Layer 2 of a small transformer language model trained on English Wikipedia (16 layers, counted from 0, width 128).
A neuron's activation on a vector x is GELU(weights . x + bias), where the dot is the dot product.

Input weights of the MLP neurons that the questions are about. A number n stands for n times 0.0011.
n58 (bias -0.344): 186 3 -3 7 190 -267 78 -115 -116 -16 -40 -107 3 37 -143 70 -10 -105 188 -200 -56 -51 -25 -60 -9 109 -10 46 377 142 -42 -54 122 122 -116 -40 -202 -67 -66 13 -7 -107 39 -26 94 -15 -18 -140 79 67 -165 -241 3 -95 7 112 -90 -53 -51 -91 125 -78 -69 167 -10 -64 236 150 -28 -131 -58 167 -54 50 -200 196 91 121 -67 -83 -133 -50 55 21 -34 135 -26 101 222 164 -130 13 -51 49 -169 15 -75 -173 7 182 -53 -165 -87 -37 -92 51 -45 18 -34 109 -114 -67 56 -261 139 -261 -26 0 108 149 22 86 -89 109 70 -227 -100 7
n109 (bias -0.180): -60 204 -80 110 -57 -141 -68 -50 96 114 -15 -130 -64 -87 98 -71 -103 66 -252 -114 183 70 -44 -95 61 -126 -85 -24 134 79 -90 -129 -13 -77 75 -26 67 103 20 60 166 119 -72 -89 -68 290 -272 109 -165 167 -193 -22 89 -4 23 -4 -35 -133 -107 -116 298 -73 56 11 -82 95 -66 65 -131 55 -30 -156 62 -82 -78 -206 90 49 -50 -178 -18 24 209 -145 73 79 56 92 157 -44 -38 7 -81 147 -47 266 -140 -223 42 -226 11 16 162 3 84 -105 64 161 -56 187 131 -195 -63 23 111 30 -52 185 153 -24 -23 -148 -26 -148 -27 -171 -181 124
n112 (bias -0.214): 91 179 -53 -125 -127 -17 66 182 -169 68 11 -129 -208 111 273 -32 112 81 -174 -125 237 -18 -30 -93 42 237 134 -159 -3 38 -47 19 76 138 58 -30 -133 46 -64 115 56 -28 -93 40 -90 135 -261 34 86 28 -114 71 77 34 -122 178 -118 87 164 -26 101 -119 -57 -88 -3 73 177 -92 86 -11 -17 187 181 -29 -57 22 -189 -68 131 -24 152 -239 7 50 -145 0 -223 26 39 79 -138 40 -47 -81 44 153 -27 -17 85 4 36 66 138 41 -7 -256 119 -65 -275 -29 114 4 22 -24 -31 -34 -400 48 -41 7 -62 146 100 71 14 -220 87 136
n129 (bias -0.341): -30 183 102 -177 -109 105 141 19 -83 298 -366 -91 -216 194 -48 0 87 37 -61 209 71 -259 -321 30 -162 205 -4 -26 111 309 -128 -15 65 -58 -166 -126 -70 -94 52 -9 264 -14 -43 -259 287 -66 185 -99 34 -23 5 88 -201 226 137 -242 177 -81 -161 -102 -295 -119 -173 15 23 -333 -10 107 173 -98 22 -14 -24 120 207 205 133 103 52 -56 -28 100 138 -113 -268 48 316 112 23 -39 171 238 -50 -102 -62 353 247 -18 388 -231 66 39 -5 -9 210 -65 -108 -104 -54 -33 104 -219 4 -26 -63 -244 52 -197 -172 137 -5 -331 -5 93 27 -5 193 5
n145 (bias -0.295): 32 -7 -179 109 73 169 -122 -81 -342 11 127 -39 -72 152 -81 244 198 133 61 -95 4 111 -4 105 48 218 51 -25 139 -146 0 47 292 -78 69 27 -117 -248 -17 -32 271 -60 -80 32 -49 150 110 260 -231 -15 7 -31 18 162 25 97 -168 221 12 -131 -55 133 0 4 102 -84 -153 107 218 -276 54 75 -8 162 -111 61 19 -120 -138 140 -144 80 37 -23 -74 -17 40 -157 -208 -107 28 -35 -6 107 -224 -53 177 -156 -182 -51 57 186 -118 51 -114 -28 27 68 -126 -19 -36 95 -10 -308 115 88 38 23 -78 -136 -24 49 -8 -35 218 -193 -155 4
n147 (bias -0.200): -215 65 143 -25 -297 -155 149 -176 -43 14 -51 84 74 83 -57 -116 -33 0 -164 -123 -139 51 -173 -263 37 11 135 -148 7 97 -101 -77 -58 -146 -121 88 -85 61 33 -98 62 -40 -45 -38 168 24 112 94 277 -68 92 -12 31 -117 -150 48 88 11 143 -57 -4 65 -118 -99 -144 175 -187 -105 -67 -4 -106 -271 -50 103 -206 3 214 -148 106 158 56 86 -95 -212 -117 -210 109 39 -77 237 -64 300 -88 -70 -131 316 31 -185 208 51 -153 156 -208 14 -159 6 -93 -126 -29 -45 27 -120 10 -53 81 -173 24 -4 108 -18 -132 15 -32 -31 107 171 60 72
n162 (bias -0.318): 117 159 51 -8 234 -159 76 -135 -104 234 13 -98 48 93 -126 -80 108 155 129 -153 157 55 -268 30 -25 -4 57 79 139 185 -11 -33 55 -296 53 82 99 62 185 -161 50 67 -77 11 40 86 -217 219 103 -84 87 -12 -96 67 -41 -56 -59 -44 87 -133 -27 101 83 292 -154 -198 -39 -22 -16 -33 19 175 86 -76 -96 67 229 -32 -194 277 208 -260 125 16 -31 158 138 -29 39 -17 -13 78 -26 -38 162 407 116 30 70 -225 144 22 140 -122 294 78 -56 97 -147 -105 50 -119 -11 -232 -61 -290 -139 73 175 -27 -214 -51 21 -245 34 100 -89 154
n183 (bias -0.396): -16 -52 26 -126 -167 142 56 -140 -72 15 -109 227 11 -102 -63 -17 164 -37 21 80 268 245 -191 103 -191 -85 -15 -237 54 -33 36 -235 -4 107 -278 91 145 21 170 22 116 23 138 -68 -38 91 73 -85 -226 -351 99 -115 61 -64 25 -87 118 50 44 -58 30 11 133 77 -85 -28 -193 -158 -23 -68 87 -191 -4 125 -76 -137 -85 -107 124 4 104 -33 166 -207 94 131 -8 52 -279 48 -176 147 -153 -40 -148 175 18 -61 -121 -201 -205 -91 -163 -92 -182 160 4 -89 202 202 57 -174 -95 -93 -186 -65 -74 -8 133 164 -161 -19 12 0 85 46 175 -4
n207 (bias -0.273): -76 -100 -116 -73 253 59 114 -82 -182 230 72 15 -155 -157 101 80 295 63 -37 33 -31 160 4 -93 -189 250 261 -147 -89 180 -192 4 94 110 11 -86 -49 135 -185 107 276 -75 -73 92 217 102 -76 -64 -79 -110 -165 -102 21 -75 -107 285 113 -8 -94 -25 88 -189 -189 165 -191 87 50 -49 -30 16 -5 257 -4 21 0 88 -54 49 -62 -54 -301 -139 -41 91 75 84 259 -51 -7 99 -28 64 -59 -207 -50 -37 92 32 198 16 -34 159 -59 87 -69 -118 217 36 0 -204 72 -82 7 -67 18 -52 97 -70 46 -33 -265 -41 93 67 131 8 98 224
n292 (bias -0.125): -141 72 143 96 -154 251 109 -82 -96 -13 -134 -76 -268 191 87 110 -55 -76 -61 22 -68 -195 84 34 160 122 -3 -31 80 -195 50 121 -46 0 166 -44 -138 -161 -20 63 121 21 -150 -23 53 57 -111 -116 -29 215 -154 26 -99 -100 -67 87 -80 7 103 -97 -21 10 -74 -38 -51 0 73 71 317 -81 46 -60 149 225 -218 -25 -132 35 47 50 -57 44 -10 -78 -170 69 -45 22 -146 18 -76 10 49 203 -136 35 20 -100 -83 -189 -128 210 -165 160 -6 -153 170 -108 -149 161 -19 4 3 -31 -205 161 -156 -181 -156 65 -53 42 -38 74 14 -128 158 -75
n295 (bias -0.302): -105 4 15 -171 134 97 -150 -95 -257 49 -8 83 -103 82 -42 -37 -133 18 80 116 71 -58 19 63 -77 -79 71 90 49 164 142 15 -31 -122 159 -114 -4 -175 254 -35 8 102 136 -7 204 147 -112 -355 -207 -43 -11 11 -83 -62 -66 -111 161 11 211 -78 -157 -32 11 212 -139 58 -294 -91 85 27 -97 151 68 62 -62 -53 -168 92 -45 -36 41 277 217 33 236 -10 -136 -38 -94 85 -107 -125 -87 -14 -102 -24 -114 128 40 124 -130 0 65 92 -131 139 -170 70 120 101 35 -150 33 -24 309 12 217 136 132 240 115 22 177 0 53 89 119 -46
n358 (bias -0.339): -263 59 -330 -143 -46 -30 -114 54 -170 65 24 -237 -49 12 463 -72 -188 -126 -119 139 8 232 4 -90 207 -46 -146 17 172 40 125 135 105 -51 196 -47 110 28 202 68 39 -23 -67 85 95 -41 -276 -117 -20 77 23 20 -46 -52 -89 151 177 35 28 -61 -11 33 155 73 73 49 -129 90 19 8 -289 -87 -16 215 231 47 -161 -26 181 -99 145 201 52 -61 30 179 100 319 149 -76 -16 -164 -111 -11 -33 -58 -21 -50 -90 -76 -157 -52 -24 -40 52 -103 236 -16 107 143 72 -73 34 80 58 80 -73 -74 -111 -4 -172 -139 85 95 -80 -156 -58 -48
n393 (bias -0.393): -68 -40 -286 -107 -112 40 39 199 -67 9 -82 -33 -120 -132 -5 15 -67 112 84 20 47 154 296 109 84 -89 -4 -275 122 4 -61 -110 34 -5 0 -233 97 -21 113 -113 263 141 196 -13 245 104 -423 132 -330 -133 -119 200 -344 274 95 54 347 19 -148 -107 13 -9 188 309 102 -8 -40 -181 -23 -135 -197 239 -66 7 -116 -222 -5 252 220 251 28 -71 235 83 0 -21 102 215 -54 -130 -182 78 -127 217 -46 115 -69 -9 -41 -58 42 -67 -345 -204 189 132 305 102 -28 182 301 -248 49 56 26 -5 -80 24 333 27 173 -201 34 53 -44 -51 21 76
n420 (bias -0.183): 65 121 101 63 52 -4 -92 -57 -121 162 -126 -115 -124 220 -60 183 -128 -43 -94 35 -4 -11 -162 -35 -188 -7 174 40 113 74 219 -125 -34 -56 66 -98 15 43 -73 38 68 101 50 -146 73 212 -77 19 49 -56 72 -30 88 -8 45 98 188 66 64 -40 53 -107 80 12 144 -50 -131 13 251 99 -108 29 -22 232 -210 172 -4 134 -192 79 -212 147 -72 -408 -169 47 -126 -76 75 -57 -214 -102 -62 -76 -112 115 150 120 61 122 -15 -70 -185 -35 166 72 -143 227 164 -22 269 -122 45 -96 24 66 -198 56 -62 170 -20 -217 16 160 94 -15 65 -49
n458 (bias -0.381): -96 -24 25 141 -190 20 -128 -263 -343 154 31 183 -137 -128 85 297 288 94 -58 -36 85 123 91 -89 -76 63 24 -18 -130 0 157 -100 165 95 -96 129 187 -103 23 -130 247 95 250 -160 -8 215 -8 -4 -164 -60 -78 155 70 -109 -67 -224 207 -76 121 -88 -303 -196 -220 -213 133 -138 -173 -107 71 -148 -5 -117 86 66 -214 -56 -67 216 -119 -36 -142 24 -147 -75 -70 116 228 -48 66 131 -31 426 -54 -118 170 -9 -12 51 16 -31 -155 42 -87 -36 -122 -72 -59 -137 -40 -220 123 -90 18 -9 -28 97 8 -111 67 -53 283 4 89 -209 168 142 -134 -129
n472 (bias -0.411): 4 -82 36 120 -121 19 -89 7 -92 53 -177 -4 -283 166 -152 165 -66 -35 -216 52 36 12 195 69 -134 316 -191 -181 -64 -155 221 -121 387 -4 -122 -165 28 -7 58 208 254 -55 292 -97 12 -69 -20 -123 -66 -12 -143 -112 82 -201 -136 26 -20 -198 203 -96 -12 8 20 260 143 -52 -183 80 48 -138 176 176 123 137 -117 -246 -89 48 126 126 -48 4 27 -376 -39 152 42 -21 -169 -92 -86 232 -85 60 -154 57 -45 -83 -83 88 -20 -7 -4 12 -95 -52 112 220 60 130 -4 -235 117 -75 -19 144 -7 152 -45 117 129 63 -64 184 138 -12 61 35
n478 (bias -0.153): -21 32 -91 117 37 -90 78 19 48 168 41 -94 16 38 98 0 35 115 71 74 157 -49 37 -49 33 33 19 105 -93 57 -25 110 67 -27 44 41 -26 27 0 -208 17 -23 146 52 -82 35 -425 38 -7 3 156 -95 -159 -196 77 106 -49 90 -140 -76 105 -164 -3 227 -121 -21 -140 18 56 120 -172 -125 250 -58 -62 38 116 -95 -183 79 -53 -187 48 82 -61 27 62 -3 165 69 -70 -22 -5 109 -58 140 -34 25 58 -200 -205 123 48 313 -45 43 228 10 -110 -33 -7 71 -35 11 -122 -38 112 74 34 150 -53 -196 -217 72 136 -135 -56 -67
n483 (bias -0.328): -232 197 -271 188 89 -63 -129 148 40 141 64 -4 -183 -57 254 -59 19 -52 148 56 162 86 -63 61 69 -193 58 84 273 140 -4 -79 21 -91 117 -47 46 -35 372 -50 59 -38 21 -85 -34 209 -388 85 -75 -110 -151 51 -103 60 115 86 147 146 -115 -105 103 52 99 215 48 81 112 -80 0 -36 -177 167 27 18 -235 -27 123 -49 50 -50 -54 44 135 111 79 109 96 -28 -26 -203 -45 -136 -22 -65 42 141 -4 -125 161 -307 -111 80 -131 -293 24 172 76 20 -111 62 140 -23 61 4 -134 -56 -49 98 139 44 90 45 65 -310 -26 -153 99 22
n488 (bias -0.351): 35 146 136 -105 110 -166 -122 -45 -195 201 -96 132 -241 0 -158 -28 134 236 -4 33 8 -33 -39 -134 -234 55 -88 23 126 -61 43 9 8 -284 143 -164 4 -140 259 43 147 21 -173 19 -42 -67 -101 -13 -212 128 120 129 58 -61 -102 76 41 34 156 -90 -326 -199 -298 102 121 -77 45 69 145 122 139 -29 -99 -36 -48 -160 -101 -12 38 -73 -201 168 274 196 78 235 87 -194 -270 287 -178 43 -54 -39 -78 -59 -117 16 12 -44 117 -194 -43 -160 84 126 125 22 -147 -80 9 -299 -170 110 -139 441 38 -141 168 85 36 -54 -36 -178 -92 -17 -19 -178

Each question shows a token from some text and the vector x that enters the MLP there. A number n stands for n times 0.02.

"on": 24 -13 10 16 30 6 -85 -56 -35 -8 10 41 10 -18 9 18 -6 -20 -10 3 -35 22 -11 -4 8 39 -25 32 -53 -8 38 -9 -1 33 3 13 3 -42 -21 -9 11 43 49 20 -36 -10 56 27 5 30 -15 -14 26 -7 56 21 -6 -47 9 343 -39 -2 8 -30 33 31 -5 1 41 -20 -13 -13 48 24 0 6 9 -41 -20 5 -51 -24 -26 25 -12 7 29 -36 -23 -29 36 -5 333 -1 35 -42 -16 -7 13 -22 -15 53 14 14 -11 0 48 14 -46 -44 -24 24 13 20 -31 19 10 17 12 -29 33 9 2 -49 2 19 4 15
The two highest activations, in order: n458, n145

" it": 29 2 13 -18 2 -11 -41 -2 52 70 -23 -12 -15 22 -31 -6 -11 -3 25 26 4 -33 -21 34 -7 55 -32 -26 -7 40 -26 -39 -57 63 -31 -39 3 -9 -38 -56 -31 80 29 -63 86 -57 9 -5 11 -16 -8 13 -1 -2 77 -57 4 -68 -11 365 -41 11 17 7 -14 -7 21 -7 17 18 33 -8 -82 53 41 -7 11 49 47 -11 -32 -11 4 -7 -10 -16 -11 -15 -38 -37 60 4 229 31 19 11 51 20 69 -15 20 32 36 -9 31 3 9 0 20 12 13 14 38 27 -10 -10 -4 5 19 21 35 -68 -39 23 -15 10 16 40
Which neuron lights up most? n129

" broadcast": 10 -1 66 -10 -20 12 -68 -79 23 16 -39 22 17 -13 26 -11 -18 -1 21 -46 -55 24 18 18 14 47 -1 -34 -35 -9 -7 11 -38 73 -14 72 -45 -14 -64 29 -51 -24 -24 10 30 -26 56 -6 0 58 18 -12 20 -63 -3 32 -39 8 -7 341 29 -16 51 2 -32 110 20 14 -32 3 11 -70 -44 85 27 4 7 11 28 8 24 -43 33 -37 -20 -36 26 39 42 1 29 -36 213 37 -4 -59 25 -44 -47 62 -18 -11 -14 20 1 -14 -22 -14 -14 -15 16 -36 -80 47 1 -32 -34 21 -17 39 18 16 -31 39 -30 6 -68 31
Which neuron fires most, and how strongly? n147, at about 0.27

" gained": 58 2 -27 -54 -50 -65 -45 29 42 26 16 -1 22 -23 51 -8 -37 17 24 -26 -9 59 4 34 78 -5 18 -18 6 -8 -22 -26 -31 73 -19 32 50 10 -74 22 -44 -64 -20 5 7 11 -9 -49 14 -52 -27 -37 -15 3 11 30 -14 -39 -7 386 54 37 51 20 -20 71 11 -3 -22 22 -23 1 -75 98 20 -12 -42 -28 27 -10 -16 23 3 -2 0 -52 23 27 21 -31 62 -6 169 16 -6 -65 2 -43 14 -11 -28 -32 9 -19 13 -3 26 38 48 18 7 -23 41 12 17 -12 -30 -2 -27 23 42 -8 10 7 -38 -30 -57 10
Which neuron lights up most? n358

"ille": 23 42 32 6 -37 -8 -58 -25 7 -3 30 45 -11 -33 -9 -37 6 35 -56 -59 1 13 -4 44 15 28 -25 2 -55 -10 80 -20 -34 -30 52 26 52 -13 -31 12 22 -2 4 -5 -16 -24 0 3 9 9 -18 -6 11 -10 -27 22 -88 -102 12 308 18 44 12 15 1 35 -29 24 32 -41 16 13 29 10 44 -48 -5 21 -2 41 -29 10 39 -17 12 13 -36 4 -12 -28 48 -12 320 17 32 -84 -38 -39 -40 -24 1 32 53 46 0 28 23 47 24 -29 3 27 -29 -5 14 25 14 3 17 -49 24 10 15 6 28 -13 -24 7
Which neuron lights up most? n472

" first": 68 -8 5 -6 3 20 -37 -29 -30 30 36 44 36 -19 3 -13 24 10 23 10 33 -10 -20 15 8 51 28 -17 -57 41 -10 -28 -59 93 -36 -8 34 -25 -45 1 -91 4 23 24 -8 -8 -48 -28 30 -11 3 -49 -40 26 62 -11 -27 7 -19 375 -64 8 30 -29 -47 60 51 -21 -20 -11 8 -4 -45 92 48 7 -88 50 20 -20 -17 -29 -5 71 -5 -7 -34 -23 8 -20 18 10 207 8 53 -59 10 -37 3 31 16 -14 13 48 -31 5 11 -29 23 -8 -25 14 12 -10 8 -22 10 -7 -4 17 -7 -44 36 -10 14 -10 -34 0
Which neuron lights up most? n207

"e": 30 1 -11 28 -13 22 -67 -15 10 -6 -3 18 9 -32 56 -2 10 18 12 14 17 -10 4 62 -12 66 -36 15 -59 -3 47 -2 30 79 -12 4 42 -49 -49 -36 -4 2 29 -19 -4 -28 41 29 21 -13 -6 -1 28 -12 -1 13 -51 -75 6 337 2 44 6 4 -15 12 -5 -15 -7 -29 -9 29 27 -16 5 19 -6 26 3 5 -40 -25 3 -2 -1 28 4 24 -24 -49 20 34 330 -11 38 -42 -14 19 -11 -14 -6 58 23 21 -43 24 16 -5 -15 -6 -1 42 54 24 -9 -21 4 27 30 -16 19 9 57 25 8 20 -26 14
Which neuron lights up most? n458

"ne": 33 25 12 9 -10 6 -66 -20 21 24 26 0 3 -31 36 -26 -8 10 -9 -54 31 -10 -10 11 -4 20 -24 22 -54 17 62 -41 -7 20 7 13 55 -32 3 -40 -15 32 54 -30 -46 -20 3 8 -8 -14 -24 -17 1 -1 37 5 -4 -113 29 308 30 7 0 4 -28 42 3 11 -3 1 -35 17 52 12 -34 -10 -10 24 -36 18 -65 -17 -12 -26 13 5 -6 15 -5 -33 36 5 346 36 37 -29 -18 -20 39 -14 5 33 46 22 -21 0 21 9 -14 -5 -36 39 57 -1 -13 -5 28 30 30 -2 83 -7 15 -33 12 -28 -9 10
The two highest activations, in order: n458, n478

"jan": 24 16 1 12 27 -9 -58 -38 43 19 39 -16 27 -4 43 -27 14 21 0 -6 -15 -9 -19 39 64 1 -4 9 21 -24 17 -31 16 14 27 55 -62 1 -16 -40 -83 43 -1 26 -55 -34 14 25 -21 -45 6 -24 16 9 7 -12 -42 -89 7 283 48 15 20 31 -21 27 16 10 -48 40 0 18 87 -56 30 8 25 -14 -10 -1 -28 -49 -16 3 -4 -10 1 11 -39 7 17 -70 338 33 3 -13 -24 5 52 -4 25 27 14 8 17 -26 66 38 -65 27 -28 19 -3 61 -28 -12 31 -18 34 -4 41 36 -33 17 -16 -9 -2 40
Which neuron lights up most? n478

" I": 13 -2 -34 -37 83 -24 -68 -13 11 8 4 22 39 -7 10 41 12 17 40 10 64 -5 -37 12 -22 27 12 44 27 -1 -8 -33 0 4 32 -40 5 -41 -31 -56 -41 61 5 -29 14 6 55 29 -19 6 28 -4 10 33 68 -24 -29 -8 10 294 -13 -1 29 0 -31 -14 -18 -29 3 27 -7 14 48 -31 74 43 1 -11 31 -2 15 -42 51 1 32 25 -13 -59 13 -25 -16 -70 301 -61 73 29 -5 59 -24 50 27 47 43 -19 45 56 17 51 4 -28 8 38 -17 8 5 -9 -71 17 40 -19 -60 -56 -1 -30 1 4 -57 34
Which neuron fires most, and how strongly? n162, at about 2.6

" School": -4 -30 -31 2 -37 5 -115 -49 18 -35 -56 38 -19 9 -38 39 -41 -15 -20 -30 -60 -2 34 63 -25 11 -47 0 -41 5 21 -53 -27 79 -31 -30 13 -18 0 11 -23 53 43 -4 -53 -2 26 34 -52 -6 -55 10 10 -3 77 -38 17 -7 -15 346 60 -4 16 -19 29 47 -10 27 19 -19 -35 3 -11 16 -17 35 -27 27 -3 -5 -47 70 18 -25 -38 -11 -19 -15 -2 -40 -26 -13 228 -17 -17 -82 -15 -51 -43 87 -43 20 7 -46 24 3 -32 -13 31 18 -11 1 52 71 34 24 7 8 50 8 18 17 -16 9 4 3 -12 -7
Which neuron lights up most? n420

" an": -1 19 -52 -21 42 26 -73 -53 31 -20 -13 36 -36 24 -34 -38 11 -30 38 23 42 8 -24 73 2 -31 24 11 -19 60 -12 -30 -32 87 -39 -33 13 -19 -14 -22 -67 -4 -1 -32 -26 -4 30 0 -1 -25 -23 -5 8 17 66 -25 22 -11 12 387 -27 31 37 36 -24 38 -15 17 -67 42 18 -2 -82 77 25 -41 -14 22 95 -33 17 -34 11 25 21 0 35 -27 -51 4 22 -27 157 -28 8 -19 31 27 57 -35 -50 -9 25 -23 -32 -9 -9 -7 54 49 16 51 31 -2 -13 -23 52 -30 27 40 35 43 16 -16 14 15 7 -18
The three highest activations, in order: n183, n295, n483

" Short": 22 -20 30 -40 -5 -34 -35 -28 66 -30 -11 14 22 31 25 12 -64 51 -8 16 0 -1 -6 30 36 -20 -17 7 -3 -3 22 -7 -87 5 54 15 51 -2 -62 59 -102 -28 0 87 -10 -30 -25 -47 52 52 -8 -6 -1 -37 14 41 -26 -51 -8 345 -42 30 19 1 -21 64 2 -5 25 -11 14 -20 5 56 38 50 -11 18 45 -9 -20 65 1 13 -7 -24 -23 25 59 -51 -13 -26 249 -20 15 -56 -19 -20 -35 -1 7 14 11 88 -9 13 -48 35 56 -19 0 11 -4 -10 45 13 36 13 19 -7 1 -18 2 -6 3 -12 -34 3
Which neuron fires most, and how strongly? n358, at about 0.2

" Los": -32 -15 36 -17 25 70 -88 -63 24 -32 5 2 -68 14 39 41 12 -2 12 -31 11 -35 32 41 75 44 41 31 -56 20 -24 19 -20 20 42 50 -23 -48 -39 -1 -71 57 32 -35 -32 -18 57 8 57 43 -34 -7 -56 12 4 36 -5 -13 68 301 16 68 53 38 -17 72 -17 -28 -19 37 7 -3 -18 19 49 0 23 16 27 2 1 2 30 12 -37 -19 27 15 7 -19 40 -58 261 -43 10 -37 61 -19 -42 4 -54 3 60 31 14 34 -8 4 10 -22 -24 21 -68 -44 12 20 59 -27 48 -7 10 25 34 29 5 -11 58 33
Which neuron lights up most? n292

" University": -16 -25 -21 0 -19 52 -87 -106 -24 -33 11 37 -23 -26 -6 38 20 -73 -28 5 -69 -15 15 17 10 26 -6 11 -53 7 17 -65 -2 64 -11 33 -11 -29 -6 -24 -37 45 17 -24 -36 24 29 19 -16 15 -26 36 -40 45 56 -37 38 -22 27 365 34 11 30 -46 31 24 -26 4 -22 -51 -38 -3 5 18 34 40 -14 -23 -46 1 -29 20 -9 -6 -29 1 -6 -34 25 -83 -34 -32 238 -14 -37 -57 28 -46 -14 52 -32 23 8 -43 18 10 9 -2 11 9 -13 -5 -2 41 -5 31 5 -12 35 -20 -3 -16 -13 -34 10 21 -34 6
Which neuron fires most, and how strongly? n458, at about 1.1

" In": -3 29 -33 -10 71 -24 -48 -51 45 -30 32 -30 -17 23 46 46 -38 32 17 -1 1 13 -23 -11 58 -11 23 54 52 -11 12 -5 -35 17 24 0 -2 -49 -37 -6 -126 -12 -30 -4 22 7 40 -32 49 32 -9 36 -15 -38 -23 -23 -21 -1 19 393 -5 60 20 -59 5 56 -38 -11 13 10 25 -14 -10 20 31 17 -16 -29 5 -51 -3 33 6 22 31 1 6 -7 8 -21 17 -33 200 -52 12 -25 -4 11 -13 -23 10 16 -5 79 -25 12 -10 27 41 9 -62 -2 63 -3 41 10 0 -26 8 -66 -28 7 11 -29 13 33 -4 -14
Which neuron lights up most? n358

"te": 18 30 -12 49 11 27 -89 -6 6 22 6 -20 53 -37 52 10 -42 -14 4 -38 13 -1 -8 21 29 -3 -51 9 -42 28 24 -8 4 30 -8 20 43 -64 -14 -16 -30 -15 43 -19 -29 -2 -10 27 36 -2 3 -15 21 3 53 62 -18 -19 -23 326 59 31 14 30 -13 48 26 -28 29 -8 0 29 -3 32 35 -23 30 -6 15 -39 -42 15 0 -13 -9 21 -3 38 -12 -38 46 -12 317 10 62 -41 8 -14 -29 -97 3 49 18 24 -44 24 -15 6 -2 28 -27 32 42 20 16 -34 16 18 9 8 2 36 34 -4 42 -3 4 35
Which neuron fires most, and how strongly? n483, at about 0.81

" a": 10 -11 -2 -25 15 33 -59 -66 28 1 -3 26 12 22 5 -6 24 22 41 -1 42 6 -42 64 -28 -14 38 -14 -23 30 -14 -9 -29 139 -45 -26 29 -37 -51 7 -18 -16 28 -30 4 -37 37 10 10 -19 -17 -42 25 -17 71 -14 -9 -65 20 417 -5 39 -8 10 -49 27 -7 3 -26 46 17 -11 -29 48 24 -32 -52 25 66 -30 6 -16 2 -14 11 3 3 1 -45 2 10 -17 150 -32 46 -37 37 51 19 -41 -38 -3 45 36 -21 16 -33 -11 51 34 15 20 19 3 -11 -37 5 -13 9 10 6 10 -7 11 8 33 -29 -7
Which neuron lights up most? n183

"our": 31 -49 -27 15 -21 -50 -80 -44 10 -3 18 3 13 15 9 -43 -29 20 -25 -30 -12 3 -29 -7 28 43 -7 -10 -22 -23 29 7 -42 4 40 5 -9 -33 0 17 -9 -50 10 56 -49 -54 38 23 7 23 -18 -40 4 -33 3 -7 -35 -114 -46 322 -7 8 -1 6 29 14 37 4 15 -42 -2 -28 12 48 -35 39 21 -27 33 14 -23 25 -38 0 6 -19 13 19 -20 -18 48 -3 313 51 -15 -30 -17 -71 -6 0 -23 45 25 65 37 -17 -1 7 -20 -4 -26 16 3 37 35 8 53 3 36 -35 44 63 5 1 5 -2 -20 -6
Which neuron lights up most? n292

" Mé": 24 21 -25 -24 73 -43 -70 -5 75 -24 20 35 -7 0 -21 -72 -38 22 -35 -8 -44 28 -12 -15 -41 -24 22 34 -16 4 -39 12 -57 -63 68 10 34 14 18 -83 -53 22 27 -54 15 -10 57 39 62 -30 34 29 -17 0 -1 37 -51 2 4 243 -31 65 5 21 -53 17 -33 -4 -59 -5 19 -18 -96 -19 27 -28 126 -25 -18 49 -3 39 23 -13 -1 -86 35 -4 14 -35 24 -37 283 8 19 -1 15 -60 -31 75 -6 23 16 -54 12 54 -23 34 27 9 -30 50 8 -6 26 54 42 12 31 -6 47 -24 -15 -24 16 -44 -10 49
The two highest activations, in order: n147, n162

" despite": -11 0 -27 -39 -6 -14 -82 8 -6 32 15 -3 28 24 35 -40 -22 -8 -33 -28 -7 76 15 -33 36 30 20 -35 58 -16 0 -27 -40 11 52 -5 -17 21 -11 -18 -25 27 37 40 -18 -6 -18 -11 16 -6 -18 -7 2 32 57 14 -6 -69 -17 396 -43 13 7 -19 -7 36 -14 -37 -8 39 3 13 -90 63 54 -52 -38 -74 26 -11 -15 1 -19 -9 23 20 1 -14 4 11 26 -50 178 6 -24 -27 1 -54 -5 -4 11 2 62 -19 58 0 71 44 36 5 18 -12 35 32 30 5 -1 13 -37 -97 10 -13 4 -6 -54 4 -6 45
Which neuron fires most, and how strongly? n358, at about 2.2

" 2020": -10 -14 35 10 20 -78 -63 -58 22 -13 15 -16 35 -1 -24 32 -24 -85 -12 -9 -15 6 9 5 42 64 9 22 -75 72 -33 -36 -58 7 -1 42 -5 -24 -12 7 -61 64 33 -31 -42 -7 -61 9 23 87 -15 13 -19 18 67 -34 -18 -66 -5 360 11 39 72 -4 -6 8 2 24 21 8 27 -19 28 31 53 -17 -34 -5 30 -50 -21 -43 1 -41 -16 -19 1 -52 2 -20 -48 -26 182 -5 -71 -1 23 -38 -34 32 35 -22 57 -8 89 25 -8 -15 -35 -4 6 -1 -2 35 6 -4 -1 11 29 30 26 20 -41 -6 -32 9 -88 30
Which neuron fires most, and how strongly? n109, at about 0.33

"'": 44 -43 31 8 22 -45 -41 -35 11 -2 10 41 37 -22 38 35 -43 24 17 -13 36 32 -66 23 33 -35 1 4 22 -14 24 -52 -31 29 -13 -12 13 -14 -23 31 12 -5 20 -9 56 -16 -8 -24 4 4 -20 -49 41 -32 88 -4 -35 -64 -36 378 30 -3 30 50 32 -6 2 13 60 31 -5 -4 12 19 49 -18 5 -27 13 -44 21 9 45 1 3 39 8 -13 3 4 13 12 231 12 12 -53 -25 23 -16 -61 -50 14 29 9 38 30 -14 50 98 -4 48 13 -23 26 5 -19 -43 39 32 10 -41 43 22 24 16 21 -36 -1
The two highest activations, in order: n183, n420

"ino": 63 -11 5 7 56 16 -59 -29 -9 -5 -18 11 -11 -55 4 19 -46 -8 4 -28 -31 32 45 47 5 38 -29 26 -42 22 -16 -26 -32 37 44 33 41 -6 -48 -30 72 -40 13 -26 -50 33 -10 -3 -41 -45 -30 -15 -44 14 34 39 -28 -4 -4 304 3 47 39 44 -19 15 -6 -17 9 -18 19 55 -6 -19 21 -19 39 -45 6 -7 -13 -15 38 16 -6 23 11 -31 -26 -6 83 -35 320 13 42 -36 12 -23 -31 2 -15 13 17 -38 -5 68 0 3 -34 -34 -7 33 21 35 -27 45 6 51 28 -63 13 29 55 -10 6 -7 -20 47
The three highest activations, in order: n145, n483, n207

"ón": 37 -39 -16 -40 29 35 -69 -15 43 -2 43 34 -65 -31 8 -21 62 4 10 -53 10 12 33 59 22 30 -29 15 -54 1 -4 -25 -6 46 19 38 -19 3 -28 -54 4 -35 -27 3 -29 -23 78 36 -30 -29 -4 17 -23 3 30 4 -67 -27 20 292 47 26 14 31 -30 21 -10 -3 -17 -12 -8 41 21 -20 62 -5 43 -38 -13 30 16 -35 -7 -4 -30 -3 15 8 -44 11 18 -53 338 21 24 -57 20 -18 -4 -38 -2 51 11 10 14 29 37 33 -19 -5 -21 38 -19 25 -46 14 10 -21 68 -37 14 39 10 8 18 -2 7 25
Which neuron fires most, and how strongly? n145, at about 0.51